Layer 3 of a small transformer language model trained on English Wikipedia (14 layers, counted from 0, width 128).
A neuron's activation on a vector x is GELU(weights . x + bias), where the dot is the dot product.
The model reads these tokens: ", " "L" "atr" "ick" "a " "| " "Georgia " "(" "Dec"

The vector x that enters this layer's MLP at each token. A number n stands for (n - 500) times 0.014.
0 ", ": 545,421,503,586,488,543,510,526,487,490,521,552,513,543,462,580,535,454,493,477,514,505,508,536,466,440,518,454,542,553,559,522,448,533,486,505,551,518,482,514,489,507,486,504,462,502,521,482,512,460,497,508,574,500,557,534,545,453,41,536,476,512,513,504,489,545,458,547,513,488,510,542,492,516,505,493,468,482,504,491,484,523,450,516,521,498,480,518,527,532,516,495,454,515,545,528,489,514,530,468,517,455,514,493,515,453,463,531,470,484,507,513,462,499,537,467,466,499,482,554,508,528,467,522,488,505,506,506
1 "L": 525,519,572,396,524,475,428,529,544,498,496,645,494,584,511,577,517,481,510,466,529,560,479,529,447,486,507,468,403,571,495,500,507,457,447,487,496,530,400,537,440,440,539,571,523,443,443,526,487,508,561,473,621,467,503,515,473,478,332,530,504,513,426,443,486,503,493,499,597,477,465,476,510,544,484,476,523,435,552,513,465,492,478,572,539,564,539,492,411,489,487,543,469,549,484,522,534,503,450,504,466,483,480,443,461,541,499,547,508,538,562,691,547,503,469,547,495,476,505,510,477,480,107,484,506,611,494,560
2 "atr": 492,485,475,394,523,481,492,508,470,557,556,551,534,432,521,514,471,508,484,540,542,618,565,510,444,515,521,477,459,590,492,518,393,505,469,599,476,560,402,476,342,443,491,480,497,523,481,533,539,486,466,556,467,596,469,459,506,555,308,448,439,459,441,542,471,520,449,540,427,531,559,519,511,622,451,535,649,559,503,570,530,519,554,511,492,537,513,476,388,439,443,455,546,484,461,486,463,476,590,539,550,477,504,371,536,443,468,569,495,505,598,627,463,555,559,461,527,481,480,497,527,582,148,506,490,612,546,537
3 "ick": 428,463,491,420,517,474,561,495,453,461,502,586,506,460,474,537,486,470,471,499,607,542,593,553,509,495,568,410,521,651,563,581,462,484,505,467,532,475,569,485,368,440,511,435,436,591,479,495,483,508,522,526,562,493,509,514,514,507,284,463,495,505,526,462,422,506,500,507,477,553,474,498,567,537,503,537,630,499,481,567,482,525,513,458,521,560,505,462,455,570,420,519,453,467,479,518,453,550,480,513,444,455,560,418,530,475,520,575,472,480,559,548,490,489,541,505,629,471,499,552,610,503,97,520,500,602,464,489
4 "a ": 435,563,515,368,500,486,525,463,486,524,548,548,551,514,517,523,524,492,477,455,580,536,541,501,548,592,557,467,520,525,508,567,394,509,473,376,448,521,504,494,445,472,471,535,506,532,493,528,520,497,427,552,576,530,492,588,488,549,84,507,491,459,516,535,492,433,491,496,498,539,526,473,512,488,497,528,615,519,448,541,521,509,542,448,520,521,485,521,423,512,455,457,482,497,468,499,549,531,484,563,565,487,524,426,538,423,488,551,477,554,566,605,515,553,431,528,508,492,461,493,505,486,369,485,492,532,481,563
5 "| ": 420,490,498,457,536,482,486,516,497,507,518,537,480,492,537,515,523,518,588,489,505,590,512,513,555,507,463,434,504,544,492,510,475,495,424,491,466,516,480,479,492,478,505,493,487,510,469,508,501,499,504,498,583,527,514,537,486,518,147,517,489,465,513,503,474,454,481,478,492,508,496,536,544,492,491,509,548,423,501,518,510,510,506,464,492,504,466,510,487,483,485,532,498,481,512,481,511,567,493,499,481,495,502,460,492,464,493,546,493,516,534,513,452,489,436,568,522,538,455,627,512,491,440,578,470,528,448,508
6 "Georgia ": 541,520,486,313,532,491,420,577,488,535,515,507,567,508,507,491,566,510,477,516,486,504,521,551,480,525,629,447,497,624,571,516,490,475,464,473,499,461,514,475,477,470,523,501,496,630,494,552,545,467,478,494,573,540,486,566,486,486,118,446,438,428,431,519,601,551,531,530,398,502,527,509,596,502,504,564,525,478,546,545,497,533,481,523,574,480,540,473,481,449,556,523,514,487,422,443,600,503,453,468,444,472,459,445,548,370,535,579,513,515,532,589,461,507,452,587,546,479,501,555,485,499,421,451,512,531,455,554
7 "(": 434,538,525,544,495,462,564,528,538,486,488,579,482,456,458,522,533,484,475,511,422,554,516,576,552,503,524,445,530,528,530,495,524,556,449,454,480,526,476,493,535,476,475,462,520,542,538,478,528,503,517,476,621,576,476,462,562,513,118,498,467,454,466,527,561,443,456,459,487,568,521,533,501,537,504,500,490,531,475,518,468,505,508,427,588,532,402,479,385,487,528,492,439,578,436,580,494,487,563,443,485,490,497,420,539,449,518,577,490,506,519,526,468,497,436,558,533,475,593,480,469,453,511,565,498,555,462,524
8 "Dec": 434,410,552,445,569,470,400,533,513,550,508,582,500,478,514,398,493,534,511,513,439,651,588,522,494,507,529,444,538,481,510,556,582,498,478,547,548,568,401,458,467,477,544,527,452,502,521,526,435,570,580,400,532,432,496,510,528,479,353,527,435,533,490,483,550,519,481,535,353,422,496,547,525,563,491,492,457,458,478,490,542,518,465,568,469,550,558,502,355,465,433,497,519,456,462,535,522,543,495,487,452,596,523,474,528,424,466,676,549,555,514,505,547,513,517,602,538,453,535,617,584,482,150,490,487,640,439,415

Each question shows the input weights of one neuron of the MLP. A number n stands for (n - 500) times 0.0023.

n128 (bias -0.008): 378,427,372,526,577,551,612,360,375,322,544,553,442,550,530,515,593,654,604,428,386,463,635,561,578,400,421,435,500,413,545,598,464,524,449,500,498,536,589,488,568,734,508,523,425,523,411,557,622,390,547,337,493,665,495,525,358,464,552,550,480,538,384,577,422,545,560,419,393,553,512,415,481,399,510,647,434,414,513,510,488,455,434,546,682,523,585,588,469,560,365,557,532,570,582,433,483,507,568,510,632,467,552,423,435,472,525,448,634,359,375,412,417,428,362,441,543,617,609,493,406,442,479,546,377,502,551,427
Its two highest activations, in order, are on tokens 5 "| ", 7 "("

n219 (bias -0.123): 610,497,519,516,298,433,375,564,598,592,381,468,476,810,605,615,268,641,650,414,494,555,484,468,438,410,457,400,340,632,450,484,449,506,437,436,500,515,614,463,454,487,342,469,608,458,521,650,488,563,631,423,237,497,497,328,430,368,558,529,338,443,352,547,711,376,455,301,497,440,332,490,449,588,367,561,368,366,550,532,357,575,383,440,603,506,568,616,488,400,366,617,531,455,450,345,530,515,478,405,416,547,497,644,366,687,631,534,566,485,463,503,494,516,610,665,399,422,576,378,491,660,551,605,656,464,746,569
On which token does it fire most, and how strongly? 1 "L", at about 2.1

n264 (bias -0.091): 667,636,581,463,380,522,511,299,449,583,604,492,518,497,575,302,613,508,510,570,472,433,458,503,523,458,581,532,481,442,605,279,692,431,362,394,595,371,475,401,412,516,392,557,605,492,579,563,557,634,440,395,529,460,274,594,367,398,540,537,497,461,472,367,561,658,634,420,445,483,511,340,337,580,536,524,347,544,604,288,516,606,428,435,557,528,691,401,521,618,533,597,460,373,485,441,545,597,503,516,413,536,602,571,463,514,386,565,616,635,495,423,516,436,406,537,470,461,410,380,425,503,589,426,463,529,577,560
On which token does it fire most, and how strongly? 6 "Georgia ", at about 0.98

n20 (bias -0.027): 378,473,351,531,526,377,430,507,471,623,464,523,553,625,614,380,365,566,624,422,573,518,434,422,621,400,384,475,375,460,459,598,509,550,404,562,401,535,526,489,507,565,533,590,377,488,513,551,576,477,532,374,435,511,568,571,495,402,565,563,479,526,488,417,470,507,487,332,620,390,511,391,567,558,460,436,381,399,596,423,387,336,493,476,482,437,605,480,623,444,524,459,459,404,513,491,471,578,683,400,560,447,600,529,352,462,599,544,512,472,447,442,421,448,445,577,516,562,531,549,448,498,591,565,482,381,491,556
On which token does it fire most, and how strongly? 5 "| ", at about 0.97

n158 (bias -0.097): 441,536,509,588,273,432,436,336,446,428,452,528,392,430,566,642,471,411,637,587,380,539,559,556,386,250,512,573,503,465,692,258,503,476,475,581,565,425,472,238,429,390,346,415,541,537,471,408,606,451,403,455,562,710,461,404,373,430,615,516,412,491,442,554,425,451,553,313,603,589,576,488,573,570,472,420,572,416,671,528,556,597,416,378,672,476,509,375,456,546,599,324,452,497,605,485,642,611,467,497,573,433,712,491,440,512,352,330,746,488,694,445,416,360,440,524,564,428,535,552,466,697,494,553,518,527,630,448
Its two highest activations, in order, are on tokens 2 "atr", 7 "("

n382 (bias -0.109): 461,335,454,545,347,341,387,402,486,333,536,540,551,251,464,563,489,581,515,415,537,497,642,476,434,466,183,513,370,590,394,586,415,435,470,697,574,554,503,402,604,503,517,493,484,456,366,424,520,480,612,730,192,464,457,402,519,414,564,608,483,847,389,418,383,457,672,555,477,507,385,493,446,517,490,718,268,645,557,353,506,490,412,408,533,500,421,448,513,370,544,441,526,519,494,382,565,202,723,438,553,500,696,535,389,551,450,600,631,447,255,467,601,514,545,494,540,548,567,480,698,667,516,628,578,552,513,343
Its two highest activations, in order, are on tokens 8 "Dec", 2 "atr"

n116 (bias -0.104): 413,626,602,492,581,481,585,446,423,442,420,546,551,513,534,440,394,521,354,511,604,435,449,323,580,459,607,515,516,520,597,563,373,441,585,249,505,548,513,591,526,527,553,545,620,381,657,522,513,548,492,474,538,458,469,573,655,503,600,663,410,540,412,607,540,616,530,567,503,678,586,587,559,388,395,526,552,553,505,489,508,605,531,406,503,423,375,441,469,487,344,347,445,503,552,411,541,484,553,435,682,511,737,439,580,446,453,479,511,497,521,375,515,560,357,400,444,397,398,452,433,414,455,317,497,246,559,542
On which token does it fire most, and how strongly? 4 "a ", at about 3.1

n131 (bias -0.081): 567,383,527,543,517,528,610,550,283,563,401,460,516,358,549,470,480,495,552,623,503,521,358,461,411,413,567,569,427,497,513,540,556,372,530,461,577,503,580,234,586,467,337,421,323,503,392,414,688,549,497,592,643,573,505,391,447,497,575,543,617,511,511,486,526,553,458,270,459,514,413,483,600,550,291,532,522,570,563,436,575,404,435,353,598,765,514,406,627,566,321,519,435,360,508,419,417,427,508,621,500,467,621,584,363,544,378,333,439,489,555,525,518,402,474,476,566,346,627,484,530,477,573,445,554,428,444,519
On which token does it fire most? 3 "ick"

n86 (bias -0.064): 554,510,535,396,572,569,580,467,576,459,610,549,553,754,475,485,532,596,586,474,482,463,416,475,636,356,478,466,414,408,647,440,393,483,703,408,539,445,571,478,537,485,538,462,517,551,466,471,587,455,355,465,561,468,418,597,549,440,522,516,427,574,495,510,350,419,481,448,400,513,406,446,469,247,518,579,495,385,455,462,493,320,507,399,420,665,500,601,515,450,352,512,619,425,601,483,590,597,497,342,545,399,396,483,587,452,433,505,500,403,450,361,398,508,586,529,449,380,393,523,596,445,593,647,554,385,490,548
On which token does it fire most? 5 "| "

n10 (bias -0.100): 604,739,419,399,452,462,544,445,428,312,377,451,606,450,395,481,507,724,324,465,449,408,538,270,670,571,494,570,475,524,595,513,436,405,516,295,321,327,525,525,491,560,583,415,597,590,470,693,541,582,225,581,448,568,515,644,509,521,535,684,437,465,554,494,369,396,500,644,397,560,636,339,464,412,449,608,463,652,557,522,476,419,519,440,544,636,594,700,539,503,398,374,782,379,535,379,668,469,469,349,359,554,475,467,556,459,687,450,579,606,516,497,488,567,415,350,456,419,467,362,643,349,587,449,605,427,537,528
Its two highest activations, in order, are on tokens 4 "a ", 6 "Georgia "

n325 (bias -0.099): 497,488,725,576,621,441,433,416,497,633,642,450,436,494,485,370,494,791,549,630,298,610,429,324,307,428,443,515,443,500,486,550,574,370,491,643,427,535,383,411,574,622,531,573,591,457,372,408,539,442,485,515,541,449,407,318,497,520,556,529,427,426,414,482,523,429,506,512,570,518,515,708,561,512,454,432,324,448,518,626,406,527,664,579,482,497,513,684,529,500,475,402,638,394,634,257,459,428,473,401,597,610,563,465,614,355,449,439,589,470,548,506,437,602,740,447,384,630,432,485,561,662,541,243,509,373,621,275
On which token does it fire most? 8 "Dec"

n292 (bias -0.046): 470,451,620,512,578,437,379,373,476,401,301,534,516,604,478,615,297,423,546,604,534,514,520,448,394,503,436,497,486,454,537,593,511,407,514,365,625,476,503,561,519,491,258,336,478,431,570,318,621,540,536,575,386,381,456,331,511,435,542,488,531,703,326,550,563,551,492,412,570,560,353,488,552,509,572,555,450,666,588,392,692,514,575,370,595,531,593,445,544,438,534,470,380,707,553,455,593,503,483,481,384,548,475,487,588,497,503,573,517,653,517,548,521,356,646,409,600,306,467,373,531,577,489,234,478,568,667,492
Its two highest activations, in order, are on tokens 1 "L", 3 "ick"

n160 (bias -0.132): 400,400,470,500,617,472,425,576,448,371,608,429,372,464,399,555,535,752,352,551,570,354,511,570,399,289,538,468,454,508,565,474,472,508,458,489,631,484,483,462,527,489,553,464,404,517,327,572,486,475,646,440,380,396,552,430,570,362,590,558,470,489,693,396,595,571,628,503,644,522,556,548,503,564,587,595,503,584,653,612,382,530,448,532,401,447,514,476,548,583,387,339,519,449,625,440,344,547,472,470,348,383,560,481,483,416,547,386,632,360,478,255,516,577,526,360,422,648,610,381,699,523,540,508,571,487,546,436
On which token does it fire most? 3 "ick"

n30 (bias -0.061): 429,345,580,494,643,519,524,470,449,543,568,525,373,492,500,503,437,511,476,580,334,511,399,429,520,506,426,536,569,394,429,531,522,531,370,596,344,541,522,555,602,662,405,462,407,456,399,548,508,408,594,484,401,373,537,421,542,526,544,500,631,388,481,409,345,696,544,440,406,505,544,569,598,622,399,471,452,602,543,581,385,527,474,603,500,394,542,634,484,287,462,463,473,430,621,460,571,367,734,511,481,484,706,667,292,538,281,551,383,399,438,508,574,613,545,434,495,549,469,454,386,683,513,420,558,487,484,414
Its two highest activations, in order, are on tokens 8 "Dec", 2 "atr"

n187 (bias -0.066): 514,550,497,592,257,607,386,477,646,625,556,495,478,543,396,523,473,589,369,483,491,528,431,488,387,415,407,533,413,516,433,541,424,425,373,552,431,319,483,399,453,463,370,440,761,462,557,429,520,569,353,429,365,483,486,398,383,601,538,604,381,555,463,534,662,503,410,634,651,641,610,500,387,649,413,595,500,538,414,445,494,574,766,432,446,500,409,469,448,426,619,349,520,500,569,412,580,410,563,500,554,586,579,492,509,662,599,480,771,616,557,543,554,544,565,314,451,475,572,261,460,440,519,527,397,530,525,440
On which token does it fire most, and how strongly? 2 "atr", at about 2.4

n97 (bias -0.073): 497,375,400,551,644,578,576,353,573,439,533,477,518,460,684,457,481,638,638,453,577,509,516,624,532,308,443,364,236,585,552,399,634,354,361,384,479,538,426,425,616,525,426,424,471,222,371,465,454,567,558,355,465,407,404,590,488,491,570,638,311,568,481,494,369,503,503,497,555,580,544,346,397,466,627,443,461,390,451,293,512,494,473,497,433,414,522,309,473,561,519,446,708,565,681,606,524,572,564,244,625,457,485,345,529,410,315,491,574,548,323,420,387,450,525,524,472,532,509,561,636,731,681,571,563,441,530,506
On which token does it fire most? 5 "| "